Layer 3 of a small transformer language model trained on English Wikipedia (13 layers, counted from 0, width 128).
Take only the direct path to the model's output, skipping the later layers: a vector added to the residual stream pushes a token's score in proportion to its dot product with that token's output vector.

Output vectors of the tokens that the questions are about. A number n stands for n times 0.012.
".": 5 1 2 30 4 25 4 -16 4 -26 -5 30 -18 -25 -13 1 -34 26 31 8 -5 20 0 -18 12 2 -14 18 -9 13 -7 18 -6 0 -20 1 -16 -17 26 3 -2 25 -13 -18 15 2 0 25 -13 1 -20 1 6 15 -6 -15 1 5 23 34 -7 1 -29 -11 22 -23 -6 0 -9 -4 8 1 -28 -15 -2 10 -15 13 -26 -6 -8 -2 11 25 -9 -12 -2 0 24 33 20 18 16 -18 -7 16 -14 -23 27 -7 -31 -12 -10 -4 15 -18 2 19 19 -11 -17 9 3 -8 -4 29 30 6 17 15 -9 -3 -38 18 -6 9 2 -19
"ore": 14 8 30 -3 -42 -42 -4 -12 -6 4 9 -7 0 -5 -14 -49 -36 8 -4 -37 -28 4 -21 -40 -50 18 -2 23 -36 7 38 -12 -29 10 13 -3 2 54 -18 6 -7 -54 -1 -9 58 33 -37 0 -8 -13 8 1 -37 15 -8 12 -54 23 7 -17 -18 -31 -30 -40 -26 10 -69 -2 13 -7 -13 -10 36 -23 5 -24 15 59 11 16 -20 -16 48 23 14 -2 30 -4 -49 35 -31 32 -58 17 -16 -8 -52 2 26 -38 -16 29 -49 6 -9 -43 0 -18 22 10 13 -3 -23 30 24 27 23 26 50 7 20 8 23 21 -44 -45 27 -26
"iz": 8 -15 24 7 20 10 21 17 -46 -20 27 9 55 -5 39 -48 -29 3 -15 5 -19 49 -56 -28 -49 16 19 -1 -16 -9 -42 13 14 5 -29 -7 -2 -6 14 -19 -1 -16 -8 -14 -51 -7 -1 -6 -4 -15 5 -2 -13 15 -36 19 25 18 -9 9 -13 -43 2 4 3 -1 -7 -21 -16 4 66 16 20 -8 -3 -6 23 -18 5 13 -39 11 10 21 5 -6 11 46 7 11 4 11 -33 -35 -20 12 -10 -14 -37 -31 -33 37 -57 4 0 3 10 -26 -24 -39 14 9 -16 25 8 4 -32 -26 4 -24 26 -28 4 6 -19 33 -12 28
"ld": -5 -4 7 32 -3 -51 -21 25 -24 43 -22 10 -14 -6 0 -32 3 23 -25 -36 -30 -10 -64 18 -68 9 -10 -7 -36 7 31 67 -43 25 43 9 2 -27 24 -32 24 -13 -60 -23 -25 51 6 27 58 25 53 -16 -14 -3 -13 -8 -10 26 2 24 15 -4 -23 -3 -21 -11 -2 62 -18 -6 38 10 -28 -17 -13 -1 23 -20 36 13 -7 4 25 1 2 5 43 32 -43 -9 36 -23 12 -3 -12 29 4 -35 22 -44 -21 24 11 -49 -26 -21 26 -3 17 28 -22 -18 -15 22 -33 14 -22 -38 14 -25 -1 -34 -27 48 7 -15 3 10
"ord": 19 -38 28 53 -53 -25 -9 -4 -41 -27 -30 -26 10 -20 42 -59 -56 -7 -30 -9 -2 65 -43 -13 -26 26 13 -15 5 -27 31 31 -25 29 -19 55 -30 52 -30 5 -19 2 -38 15 13 48 -7 35 -16 13 19 -2 27 -13 -38 -1 -32 23 -14 -2 29 -37 21 -11 8 -10 -23 22 14 -10 13 -9 -10 19 -37 -31 -34 -22 32 0 -2 7 38 -8 34 -3 19 45 -28 19 -3 17 -3 -22 14 10 -17 -9 2 -21 30 5 -13 -24 6 -11 11 5 23 11 38 6 -5 25 23 18 40 -26 35 19 14 -10 -14 -16 15 -20 25 1
"ason": 3 -1 49 -33 -43 -4 -3 7 -44 -1 -19 43 41 44 36 -54 -32 -14 -33 -54 16 -21 -37 -35 -53 40 -26 21 16 -2 40 20 -17 -21 -9 5 1 15 -19 23 -30 19 7 -17 13 42 -17 -28 -36 28 15 -8 5 -27 -1 -6 22 32 -30 31 -2 -39 14 35 -28 -48 -22 44 9 -15 32 33 -23 23 8 -46 21 -7 -15 -1 -29 -86 -11 22 -2 4 32 -3 3 12 14 -1 -35 -15 -29 -8 -7 15 -7 -43 -8 13 21 -29 -37 -2 37 24 20 -45 14 10 -16 -2 -33 26 5 22 4 -16 9 19 -17 8 -2 11 20 -23
"ix": 24 26 38 -17 -6 24 -48 17 -9 -1 -12 26 15 -18 23 -51 -21 -9 3 14 -8 8 -14 -42 -24 28 -37 6 -6 -6 28 5 20 -6 23 -13 -2 23 8 -39 -10 -30 2 -15 -14 21 -24 11 26 3 23 0 -16 46 -23 -13 -5 5 -5 -14 -11 -31 0 35 -18 -16 19 31 -19 -33 3 -20 -10 -12 -1 -27 41 31 19 17 -68 9 -18 8 -8 24 45 61 -30 -15 -27 -22 -32 -4 -51 0 4 11 -19 -44 -28 -42 -50 8 0 44 38 -2 -26 0 -31 15 -6 -4 6 31 11 10 -4 25 50 1 -14 12 -23 12 -1 40
"arl": 25 -2 7 26 14 -39 -43 -14 -23 -13 1 42 22 7 41 -49 8 -38 7 -28 -79 -18 -46 5 -15 24 -27 -22 -33 25 4 0 -6 0 -2 3 -26 16 -45 -42 17 -33 -2 -13 23 36 -13 18 56 -8 21 -4 -5 -1 -8 -33 -17 33 6 16 -30 -14 -30 11 -36 -49 -15 22 -13 -19 -23 -18 -27 7 31 0 9 -15 12 19 28 -27 6 19 26 33 14 58 -15 69 50 13 -47 35 -2 -12 3 -38 8 -55 0 -26 -8 -27 -16 -19 26 40 11 5 -11 -7 8 28 -26 -15 -12 -31 -10 -28 -51 -37 -48 35 24 -5 1 8
"°": -11 -14 26 4 -20 -24 -23 0 -26 -37 15 -40 -6 1 -22 -8 -53 -25 -36 -12 -40 38 -1 -21 7 11 24 -53 15 1 -24 34 -9 1 -3 7 -14 13 1 -7 22 -10 8 -38 55 5 21 55 -16 20 17 -37 -3 -8 2 -46 3 18 1 4 -23 -24 -18 35 -54 -1 -32 -30 -5 21 33 29 -10 -3 -10 -29 -18 39 33 3 -6 -24 -33 8 45 49 -15 -1 -10 31 15 -6 10 -6 -15 30 7 -49 6 -40 -60 0 4 -4 -43 21 13 -1 47 -28 -29 4 -39 -28 -33 43 0 -42 -8 -14 1 21 -44 18 -28 -15 4 13
"ach": -22 12 -3 30 -4 -52 7 9 -24 11 -11 65 36 -17 13 -42 -29 -31 -10 6 26 9 -23 -32 2 12 -8 -23 24 19 5 -11 43 -24 12 0 -14 69 -28 -4 -12 -10 -4 33 -3 63 -38 -8 14 16 15 -3 11 2 9 -1 -29 18 5 27 -21 -35 -2 21 -11 -5 -23 16 -9 -2 1 -24 -67 27 -5 -30 16 37 11 33 -20 -48 -50 2 -16 5 -14 18 -29 57 -7 -9 -27 -2 26 -6 19 11 -22 -49 -17 23 -1 -5 -46 1 -8 2 39 -11 -27 -10 5 -13 8 17 6 18 1 -15 -28 5 1 -2 -23 42 -2 -15
"ot": 26 -32 1 -16 16 -17 -1 13 11 -13 22 -23 32 -10 7 -57 -21 -6 9 22 -11 6 1 15 -6 22 -17 -26 -33 -12 -3 -21 9 46 29 46 35 -5 -15 22 10 -16 -5 -18 2 6 -23 15 23 -23 -35 5 9 24 2 -33 -18 21 4 14 -28 -53 9 -13 -24 10 -15 4 3 -30 -16 -10 1 -11 7 -50 49 0 -22 -4 -1 -11 22 17 39 3 34 37 -2 15 -34 -17 -34 -6 15 13 16 -7 -3 -4 -39 9 6 22 5 24 -30 -12 33 18 -25 2 14 7 -24 -33 -59 -14 41 -4 32 5 -15 -2 -12 -46 21 -3
"at": 12 30 -15 -24 -6 -31 -1 7 -1 -11 -3 25 51 6 -13 -59 1 -35 10 -1 -4 -1 -24 -20 -13 8 11 13 14 -12 -6 14 -44 -5 -35 8 -24 -14 13 -13 -12 3 1 -36 31 0 -27 -5 6 10 -6 8 10 39 8 24 -20 0 12 15 11 -10 -6 18 -21 10 6 3 19 11 -23 -11 -19 15 -1 30 34 -28 -13 21 23 6 23 -9 20 18 17 35 -2 3 24 -33 -22 -35 -13 -1 -4 7 34 -21 -19 29 -6 1 -10 -12 -43 19 21 -4 7 -13 20 -7 32 -19 -24 25 -14 -15 29 -2 15 -19 -1 -15 8 -21
"|---|---": 1 9 -11 4 -10 18 -25 48 -20 -18 14 0 16 41 11 -93 -41 12 -19 -12 -11 19 -29 -10 -1 10 -46 -32 10 21 33 26 -38 7 0 24 -14 -7 -26 -32 9 -41 -8 13 38 63 -13 -4 26 0 16 -46 19 15 -42 -40 32 42 -8 13 -59 -35 21 -9 -53 40 -62 -29 6 -4 14 19 7 2 10 -26 -14 31 11 1 -31 -71 17 19 -3 22 -2 32 5 14 30 -20 -5 7 -56 -19 31 -31 -17 -9 -27 -1 -1 -17 -44 25 25 -30 31 2 -6 9 18 18 -8 44 -34 -24 43 0 -20 -2 1 19 -44 -25 -15 34
"ors": 4 14 45 -8 -12 -16 24 3 -11 1 8 12 -9 10 -48 -28 -31 8 -4 -15 -9 -9 31 15 -37 17 8 -25 -51 -26 5 -26 -27 16 -28 24 -7 -2 -45 -47 -13 5 -22 -26 1 28 -36 -4 7 47 -20 -13 -10 -6 -37 23 24 35 5 1 13 -2 -1 4 -47 26 -43 8 14 40 1 12 56 7 23 -8 1 26 -3 28 -2 0 33 -26 -8 4 1 19 -68 41 21 -14 -31 -10 -23 -42 -30 -10 -15 -48 -2 23 44 -39 -4 -15 -32 -27 6 18 -5 27 1 29 9 11 11 -26 32 3 -26 -24 -36 28 -2 -4 45 22
"el": -37 22 11 1 -20 -36 16 -4 -32 2 2 14 18 -15 36 -42 14 20 -2 -12 -13 -25 16 10 3 29 -14 9 -40 -16 7 -2 14 17 -13 -17 -33 -17 16 4 -10 -19 25 25 6 29 12 15 17 -4 -26 8 41 -25 -18 -35 18 9 8 18 -18 -17 -23 0 -23 -19 -14 -1 -1 24 -17 -9 9 21 -2 -15 -9 7 19 24 22 17 -36 -2 -2 -20 1 15 -11 -8 36 20 -33 -33 -16 -42 -24 13 11 0 -40 11 -15 22 -7 -8 33 -3 -25 18 17 7 -18 -12 -6 19 -33 -22 -9 -16 4 18 -42 -28 -10 -30 25 17
"ount": -32 31 9 -27 -56 -18 -42 33 18 -1 -43 -33 -8 -4 -33 -32 4 12 -26 -18 -21 3 18 -55 -54 48 -8 -7 10 -14 46 3 -15 -13 -2 21 -1 31 -18 -17 1 22 -24 -5 13 37 -6 18 -19 50 4 -4 15 2 21 -22 -31 7 11 -1 -39 23 -17 -24 -36 -25 8 7 -42 -13 13 3 -5 -27 14 -55 35 17 28 7 6 -21 17 9 -8 -5 32 25 -62 25 5 36 -69 -20 16 -14 -25 13 28 -34 -1 7 -13 -27 -17 10 -32 9 55 -7 8 -3 -15 -13 11 53 -11 -27 34 55 31 -32 -13 12 -13 -5 -6 5
"are": -12 -26 36 16 -3 1 7 18 2 -39 8 -20 2 42 -1 -33 -1 -25 -18 -10 -20 -4 20 -36 -31 16 -16 -13 11 -1 38 34 -52 37 -18 7 24 -13 7 -8 -3 -26 -3 18 30 46 -21 36 2 -5 13 -4 25 18 12 -47 16 27 12 -57 -26 2 -12 -18 14 19 -25 -53 20 -2 -14 20 -18 -17 -13 -22 1 13 3 4 -3 8 36 8 36 13 14 19 -31 49 -16 -13 -27 -24 2 -61 -21 -21 22 -64 12 2 -22 -8 -63 -10 31 -18 25 31 -36 10 6 -22 15 8 -51 -28 26 -67 6 -44 -7 17 23 -17 -23 -16
" includ": -40 4 -20 10 9 34 -22 25 -24 -7 16 17 25 -7 27 11 -29 -24 -3 -2 -21 9 -21 12 -36 9 -15 -25 -3 -24 20 40 -30 39 16 -10 33 31 5 -24 -7 -25 12 -29 16 30 -38 4 -8 20 8 -41 -8 -18 6 -37 2 31 15 -9 -2 -4 -24 8 -18 22 -10 -27 24 -36 9 21 18 -15 5 2 18 13 58 -7 -23 -23 5 -41 2 5 13 -5 -4 -14 -5 7 -61 -13 -42 -14 -14 -33 26 2 -17 13 28 -30 -16 13 10 -21 -8 -28 -25 0 6 20 0 34 -18 -9 19 18 -6 -6 -35 -9 -34 9 44 -7
" year": 25 -51 23 -16 12 -4 -18 19 57 -27 15 27 -3 10 -15 1 -35 -4 7 -24 -22 52 -22 -15 -30 12 -2 -53 27 19 32 3 -16 62 17 -29 -25 -14 7 1 -10 11 2 -9 64 -5 -30 22 -17 -28 21 -48 -13 24 -7 17 -2 -12 22 37 10 -3 -19 -1 -12 -24 -45 -7 9 -11 29 18 36 -15 -35 -3 -4 37 -4 6 -13 -29 -34 -6 38 -27 33 -9 -30 49 36 4 -9 -22 -32 -42 25 -55 11 -6 4 -11 -20 -15 -37 17 42 25 -4 -27 9 -45 24 -14 19 0 36 -20 7 -4 0 -13 -10 28 23 22 -10 -6
"ish": 26 13 20 21 10 -5 -2 42 -57 -8 -24 -8 9 -7 -21 -48 18 -37 11 20 9 34 6 -35 -16 20 -23 -37 29 13 25 -8 -4 16 -7 -16 -10 14 -8 4 -18 -26 27 -12 -21 38 35 25 30 14 -28 -1 23 -8 -15 22 4 -8 24 9 -8 -40 3 24 7 21 1 49 -41 13 42 17 7 17 2 -19 -10 14 10 31 -11 -8 -55 6 52 3 11 -9 12 42 46 47 -53 13 -33 -50 19 -7 11 -43 -16 16 -32 1 15 -11 3 -27 8 -31 18 3 -16 -43 38 42 -26 12 46 -5 -4 -51 28 -9 20 7 -26 -6
"ational": 14 54 42 13 -18 20 -1 25 -4 10 -8 -10 32 9 -42 -63 -18 -26 -30 32 -1 25 -52 -25 -22 32 5 -24 -46 -4 2 20 -39 36 25 19 -24 24 19 2 7 43 9 -44 29 28 -19 -9 -5 47 28 -14 -18 23 -35 12 -12 -10 -33 15 -21 -12 9 34 -50 -43 5 -34 41 -26 3 20 4 52 -20 25 26 -5 -8 -4 -7 -23 11 30 37 26 -33 12 14 10 14 -22 -60 -3 -25 -35 -28 -25 -25 -21 -32 22 17 -43 8 -22 -9 11 -10 -6 -14 2 -46 9 15 51 -28 -23 0 -16 11 -40 -17 -34 -23 -3 23 18
"ely": -62 32 18 29 -8 11 -5 8 2 -24 -13 -41 5 2 11 -65 -30 15 -31 -57 0 28 -14 36 -65 19 -12 -29 -2 32 30 -1 38 59 -26 -33 -5 -32 -6 -20 -11 12 -12 -24 15 46 -11 3 -17 -18 16 -14 26 -2 21 -17 16 -7 4 37 -36 -51 -39 -13 -45 -11 -8 -21 -12 -11 12 -3 58 26 25 -37 41 -16 27 -25 -6 -56 -15 38 -4 -15 6 2 0 0 64 12 -51 42 -9 -21 -47 -47 -36 -70 -42 20 18 -23 -34 -32 -3 -65 4 11 12 1 -32 -8 -5 36 -2 -32 17 -19 -65 19 19 -16 -55 -9 -52 -7
"if": 17 -15 -3 -13 20 6 -8 6 -20 -44 7 26 3 4 -6 -54 -21 -21 -35 -50 0 14 -1 15 -24 24 16 -26 -14 -12 -25 63 24 73 -27 7 -10 24 -33 -17 10 -4 -13 -44 9 21 -3 34 16 -13 30 -3 -1 25 -8 -16 -23 -6 -1 -45 4 -32 -70 14 -10 6 -4 -66 -32 -26 10 17 -10 16 -29 -50 -11 -3 -19 -25 9 23 34 -27 2 -17 -15 -10 -19 -14 -6 9 -19 8 -46 19 6 -23 -5 -29 32 45 -18 -1 5 -13 30 -57 -9 -3 -2 9 5 -3 33 -4 -1 39 -5 -9 20 -26 13 -8 15 -2 16 15
"port": 5 31 -15 -41 0 -5 1 37 -28 -48 -13 6 4 21 -21 -38 -36 -13 -27 -25 -33 6 -34 -28 -40 9 -21 -26 -62 6 14 -2 -9 25 26 -15 10 31 20 -1 -11 8 -11 54 26 36 -1 9 10 -1 31 -14 -14 -19 -14 11 32 34 -8 -25 -41 -27 7 49 -83 -32 -12 -13 17 -12 25 16 -13 -34 33 -34 34 37 27 -28 -36 -8 -45 -19 -41 19 -35 8 -20 4 42 8 -3 -10 -18 -7 28 0 -17 -28 38 -6 3 -13 -32 -13 32 34 35 -30 -29 -12 0 -3 -23 9 -15 -27 -15 23 11 30 -32 10 -32 33 25 -16
"e": -5 6 -14 -3 -18 16 -22 31 -6 -16 -47 1 50 -11 9 -22 -30 -36 23 3 38 -4 -19 10 -34 -1 -27 -3 17 -50 1 -17 -38 -11 -8 -34 35 -29 8 17 -24 -20 10 -1 51 25 25 12 -9 6 -13 7 -3 5 -19 5 -4 11 18 -1 -10 -9 -3 5 2 -21 10 -28 -31 -7 7 -3 -2 -4 5 -14 -46 -9 -35 -9 29 2 -44 10 -14 3 9 71 -2 12 -46 -1 8 36 11 -50 -11 2 2 -23 -33 37 -3 13 -36 -5 37 7 -4 22 37 17 4 21 21 -7 14 0 -31 2 -9 22 -28 -13 -25 -18 16 16
" its": -41 -10 -1 6 -33 3 -21 11 -24 -3 1 17 24 5 6 -2 5 -11 -17 18 -24 6 -46 4 -29 3 -5 -6 -12 -18 -6 -18 -28 49 3 -14 -30 60 4 -17 3 -32 4 23 7 -4 -9 5 0 32 21 -50 12 16 -46 -38 9 40 19 3 22 12 -30 30 9 -8 13 -34 7 2 13 13 -28 -18 -35 -24 18 10 -17 -4 -10 -34 -12 -14 9 5 -5 -1 -10 30 22 43 -35 6 0 -10 7 -36 1 -8 -22 0 -17 -54 -8 17 -9 -25 35 -20 5 38 -25 6 7 9 -25 -39 20 18 -13 -34 -10 -41 -5 -19 -5 -1

Each question shows what one neuron of this layer's MLP adds at an activation of 1. A number n stands for n times 0.0097.

n11: -13 -6 0 -16 -29 2 2 -12 5 -3 14 -11 2 -1 -1 -11 4 -4 -9 2 21 -3 -2 13 -13 -11 -18 -8 5 10 -1 -19 9 0 7 -3 1 18 11 8 -9 -14 10 24 -16 -9 12 1 -20 -10 4 40 17 -4 -18 -1 6 -1 19 7 -2 -9 -2 -11 6 -9 4 -8 16 -3 8 19 -9 5 0 -18 -7 -15 -6 4 2 16 -13 2 5 3 -6 -5 5 -12 -23 2 4 6 1 12 14 -1 -14 -21 1 -17 -5 0 -5 4 -10 -21 -3 -9 -2 -11 30 11 -2 -11 -23 -3 -21 -12 -8 12 -4 -15 -6 0 22 19
Which of these tokens does it push up most? "e"

n100: 5 6 6 -4 -8 6 -6 -2 -4 1 -9 9 -19 -4 7 -2 -6 -4 6 -10 1 7 12 0 1 4 -2 7 -9 14 -5 -5 -12 4 1 3 4 -1 -8 -1 8 10 6 -1 7 4 -1 -12 -11 19 -9 -2 9 1 -4 -2 -1 1 3 10 14 -9 1 0 3 -6 -5 5 -23 11 -13 3 21 5 17 2 -3 8 18 5 19 3 -4 5 -16 -7 -5 -7 -1 -5 7 -9 -2 7 -5 15 14 -5 7 10 1 -8 -8 33 -2 2 -1 13 -7 0 -3 0 -13 4 16 8 -1 1 -13 3 -11 13 -15 2 14 -3 -6 -8
Which two tokens does it push up most, strongest first? "el", "."

n47: 3 -12 11 3 8 2 11 -20 -10 11 -1 -6 10 10 12 10 10 -5 -17 -4 -5 -11 3 4 -8 5 4 23 -10 11 -4 1 -3 17 9 -8 -11 10 -1 5 -2 -5 -11 14 8 2 -7 4 7 5 -25 37 -18 0 6 -13 -16 1 30 -10 -3 5 14 -20 18 6 -8 -12 11 -11 -1 -12 -5 -10 -17 -1 13 17 0 0 -6 -3 -14 10 11 8 -2 1 14 4 -21 2 15 -5 -15 18 1 3 17 17 1 4 10 -14 5 -20 -11 -8 3 -2 3 8 -7 -9 -3 -6 -21 17 -1 -1 -2 -14 11 13 -7 -12 13 -7
Pushed down most: "ely"

n174: -11 8 -12 -8 4 -3 -4 11 0 -4 5 -2 6 -4 -3 16 2 10 5 12 -3 18 9 18 2 -21 -1 9 -6 0 26 -11 -4 1 -9 9 -5 -6 22 6 28 2 7 -11 -25 -2 7 21 8 8 3 -28 10 -1 -5 -12 -6 -7 1 -5 6 1 4 0 1 9 4 7 5 -6 26 4 3 5 -11 -5 -24 13 15 -7 8 3 -13 -8 -1 -2 -16 18 -3 19 11 -11 -22 -1 11 15 -16 4 -12 -8 20 6 4 2 27 5 -8 -4 1 1 17 -9 9 -4 6 -11 8 -8 8 -11 -16 4 -13 2 20 -16 -6 5
Pushed down most: "ason"

n269: 4 9 17 2 -4 13 14 29 3 9 5 -3 -7 1 5 -7 -6 20 15 5 -5 -3 0 -9 -19 6 -10 6 -5 -9 12 6 2 10 8 6 -9 9 -10 4 15 0 5 -7 -5 -12 -3 4 -19 -4 4 8 1 -10 4 -4 -5 16 10 -3 6 -15 12 -5 6 2 -2 -5 -10 -11 11 -1 6 11 2 -2 0 -14 0 -2 16 -4 4 9 10 12 2 8 1 -3 11 7 -2 -2 -3 -5 -2 5 14 -16 11 -12 0 9 0 10 -2 -5 -5 -10 -5 16 1 0 7 0 5 -8 -5 12 3 -2 -6 -17 8 -7 3 3
Pushed down most: "ach"

n355: -10 -1 -6 -3 -5 -9 6 4 1 -6 -2 0 5 -5 -4 -16 19 17 3 -8 -3 -2 13 -13 24 4 4 -4 -3 11 -3 3 -10 -7 14 8 1 -1 16 7 20 -23 4 -6 -5 16 -9 12 36 -15 4 -55 -5 2 -18 10 0 4 -27 -8 15 18 -8 5 1 -5 2 1 3 0 5 10 6 8 22 -5 1 7 6 2 18 -10 4 -2 -15 10 24 10 4 -14 -7 4 -13 8 -14 -1 8 13 0 -38 -1 28 -2 0 -19 2 5 0 2 -16 -5 -11 -7 23 -9 -10 7 -10 17 0 -10 -6 -4 6 3 2 5 16
Which three tokens does it push up most, strongest first? "ld", "|---|---", "arl"

n285: -5 -22 5 -6 -2 -1 2 15 0 -4 -25 -17 0 -7 0 -11 7 -11 -3 -7 -15 5 19 -8 4 -6 -16 6 -13 18 5 -11 -2 3 2 0 -7 14 -19 -12 9 -16 -7 0 14 9 -4 -1 -11 9 -17 5 -9 4 6 -7 -2 -5 -8 3 7 24 -7 11 -3 11 -4 5 12 -3 2 2 0 3 -6 2 2 21 8 8 1 -1 2 8 0 4 -11 4 2 6 3 4 -19 -6 5 3 4 -4 -8 -19 14 -8 11 -16 -10 -2 -5 -10 5 -23 -7 -8 -14 3 -1 18 -15 -5 5 10 -9 2 2 -10 -3 15 21 -13
Pushed down most: "e"

n361: -12 2 0 -3 1 7 9 20 5 -5 -14 -8 19 13 -3 -5 7 -10 4 -1 -7 -3 4 -4 -6 -16 -10 16 -8 8 10 -6 -3 -11 -13 8 10 2 -1 6 -1 -5 2 -2 10 -2 14 -4 7 -11 1 8 2 -6 -5 3 -9 -7 7 9 -4 -2 -8 -8 -11 3 15 -4 10 9 2 1 -9 -1 -21 -8 -3 4 -4 4 6 6 11 3 -15 13 14 0 10 15 -10 4 -21 -3 2 2 0 -5 -3 -14 16 14 -9 20 -23 15 -10 2 -9 -10 5 3 6 -6 -6 -8 -2 -6 -2 -3 -15 -2 10 -4 -2 4 6 2
Pushed down most: "ld"

n282: 3 9 13 -6 -7 12 -4 -5 -4 0 1 5 3 6 13 25 6 -11 -1 -6 -1 7 -4 -8 -6 -10 4 8 4 -7 -6 8 7 -6 -7 -9 -6 -11 7 1 1 13 -10 -8 -9 -13 10 -8 -1 -10 -4 16 15 -21 -2 8 -6 4 31 3 -4 -19 -9 -4 2 8 -4 2 -6 -3 -2 -3 16 -8 4 0 12 0 -5 -20 -9 -18 -1 -6 6 12 5 10 -19 -16 3 -7 7 -16 11 13 -7 4 -6 1 10 3 -7 -1 -5 5 9 11 -13 -14 8 2 -4 -7 7 -14 -2 -10 -8 -5 6 15 0 6 1 -16 -8 -11
Which two tokens does it push up most, strongest first? "iz", "ason"

n261: -18 6 3 -5 6 0 -5 -7 -2 -3 -1 -8 -2 -5 -7 9 3 -9 3 1 -6 8 1 14 -4 -17 -5 -3 7 -6 -6 -5 1 11 -8 1 -6 4 7 10 21 -2 -2 0 -14 -8 -3 2 9 0 -3 -94 -4 -5 -3 -9 6 -12 -20 -6 4 9 -10 -9 9 4 -5 4 -7 7 -7 5 2 3 -1 -4 1 7 -4 12 -4 -5 -8 -5 -3 4 2 -6 7 -10 -5 1 11 9 7 6 -1 -5 -17 -4 -4 -3 -7 7 4 9 -11 -3 -3 0 7 2 2 -7 13 -17 2 5 7 -18 9 -4 -11 -19 7 5 -21 -9
Which of these tokens does it push up most? " its"

n260: -8 1 -8 -12 2 -6 3 8 12 -10 10 5 -10 -20 -5 0 6 -5 3 6 -1 -8 -16 -12 17 -36 -3 -20 13 2 -2 -3 18 2 -19 -14 -6 18 7 8 2 4 -3 9 -2 -4 0 -7 -2 -4 21 -36 -16 -12 -6 4 11 9 -5 16 23 -1 1 14 18 -17 6 9 -11 5 14 4 -13 0 4 -16 14 -10 -7 -8 -16 -9 4 -20 -13 12 28 -7 16 -10 13 4 1 2 21 0 11 18 -10 14 18 8 -1 4 5 -4 -19 -5 0 16 -1 21 12 -4 6 2 -7 -6 0 -10 0 -7 -15 -14 7 13 -12 -9
Pushed down most: "ore"

n341: 11 5 -5 -12 -2 4 -3 -19 4 -7 -11 -10 -2 12 -4 -2 0 2 -14 9 -6 7 -7 17 11 9 4 7 3 14 8 20 8 -20 -2 -10 -9 -4 4 4 2 2 -11 3 -10 -14 -3 6 -5 1 -11 43 2 -8 0 -12 -13 13 30 -4 -10 -19 16 -31 12 -11 10 0 6 -16 16 -19 3 12 -6 -8 9 1 12 27 -13 3 1 5 3 5 -13 8 -7 9 6 12 -22 -7 2 5 -4 32 4 11 22 2 -4 -1 1 7 -10 -13 7 0 15 1 10 -12 -6 1 -6 -9 17 8 10 -1 9 -3 9 2 11 -3
Which two tokens does it push up most, strongest first? "ount", "ord"

n241: -14 3 -2 6 6 0 -2 12 7 2 -23 6 11 1 23 -7 2 6 -6 0 -4 -10 -7 -13 2 2 -6 3 23 6 -7 6 4 -8 -4 -1 -9 9 -13 10 -20 -13 4 -4 4 5 6 7 2 -12 2 46 1 -6 0 11 -19 -9 17 13 -3 1 -2 5 2 -12 13 0 15 -4 2 8 -15 -2 -4 -3 11 29 2 8 -4 -6 3 0 -6 -7 -9 -3 6 20 5 -20 -23 -4 -15 21 13 9 7 12 6 -6 2 -16 -1 16 -10 3 7 8 -1 11 -7 -10 -1 -2 0 -1 7 20 -8 -19 -6 -2 6 -6 2 -1
Which two tokens does it push up most, strongest first? "ach", "ount"

n150: 0 -2 -9 -5 -12 5 2 -5 -9 -8 -4 10 -1 8 -8 -1 -1 7 -2 0 8 -2 1 4 -3 -7 4 -4 -5 -9 -8 8 -11 11 -5 2 1 -1 -7 -3 -4 2 -9 -3 8 5 -1 0 -3 4 0 -8 4 -1 -3 8 5 -5 3 -2 -6 6 0 -19 4 15 3 8 7 5 -12 8 10 11 18 2 -6 -1 -7 -8 -6 8 -7 -1 1 -4 0 7 -6 10 12 -8 3 2 14 -2 -1 -5 -1 10 1 2 -9 -7 -4 -3 -11 -1 -8 0 -8 -5 3 6 1 -4 6 1 -3 12 -4 -9 7 -3 -9 -2 -2 1
Which of these tokens does it push up most? "ors"

n73: 14 -14 -1 -5 -3 8 -3 6 11 -25 3 -7 -2 -14 1 -11 -14 12 11 7 6 -4 -9 2 -4 6 -2 2 -3 0 2 -6 3 -7 -8 -5 -2 10 -6 7 -7 0 6 -2 -11 -11 -5 -25 -2 -6 -1 66 3 10 9 2 6 -2 -12 -8 -1 -6 -6 -3 8 -4 7 -11 -13 6 6 -4 -7 -19 2 -4 -2 -10 -4 0 -11 16 -4 7 -21 3 0 4 -11 -3 -1 6 -64 9 -14 4 2 -12 7 -20 -14 4 9 -9 -6 -3 2 13 11 -13 -11 2 15 7 3 -4 -16 -10 12 -8 1 -3 7 10 -9 3 -1 -3
Which of these tokens does it push up most? "iz"

n149: 9 11 -9 -4 -9 10 -6 6 -3 8 12 6 9 -2 3 0 -9 5 7 -10 24 3 -16 1 4 -5 -12 -8 9 -3 1 -7 -6 -12 5 0 -6 17 12 26 18 7 -17 6 16 -1 -12 8 -2 5 12 28 -8 -13 21 8 0 7 2 -1 9 9 -14 12 -10 7 3 -14 -2 5 3 7 -3 2 3 -2 6 -4 -9 12 -7 -13 -10 5 1 17 -2 3 0 14 -22 11 -9 -2 -11 2 -2 -13 2 -18 -14 -11 -6 12 10 16 8 3 13 18 -6 -9 4 -9 8 -1 8 -1 2 -3 -5 5 -2 -5 4 -1 0 17
Which two tokens does it push up most, strongest first? "ach", "e"

n297: 0 -12 -11 -2 8 8 10 -5 -5 -7 -8 -5 9 -3 -6 8 -6 -13 -1 -3 -6 -1 1 2 3 -1 -7 5 -1 1 -10 -8 -4 3 2 8 3 -4 0 4 -1 -3 2 -2 1 11 -17 -5 2 -5 10 5 11 -14 -16 0 7 3 20 15 -11 -2 -5 -1 -3 -3 -3 -4 2 0 -7 2 13 11 1 -11 -9 5 12 10 1 15 -3 -7 -7 -15 -3 -4 13 -8 -14 -13 -4 -7 -10 -3 17 -1 1 5 13 -17 18 12 -2 14 0 13 -16 -11 6 6 6 7 -1 1 -8 -4 -14 17 -12 -2 -11 -11 8 8 -4 -2
Which of these tokens does it push up most? " includ"

n372: 5 3 17 9 4 17 7 9 0 2 10 -2 10 -6 -6 2 1 -4 -7 5 10 -8 -8 2 -12 2 1 19 -4 -8 0 -1 -5 -13 -15 -3 -8 -22 1 22 -33 16 -2 -4 7 -15 -6 -19 -7 4 -11 -18 -2 14 12 18 -4 -12 -7 -12 6 5 2 -2 13 2 -4 -12 3 1 9 2 12 -5 -13 11 12 -5 3 -5 -13 -1 0 3 3 5 -9 -9 -3 -15 3 -3 -6 6 -3 11 -14 10 26 4 -18 21 -13 -1 23 8 7 0 14 6 -5 -7 -7 -5 4 1 6 3 -9 8 1 -8 -8 25 -3 -11 -16 -2
Pushed down most: "arl"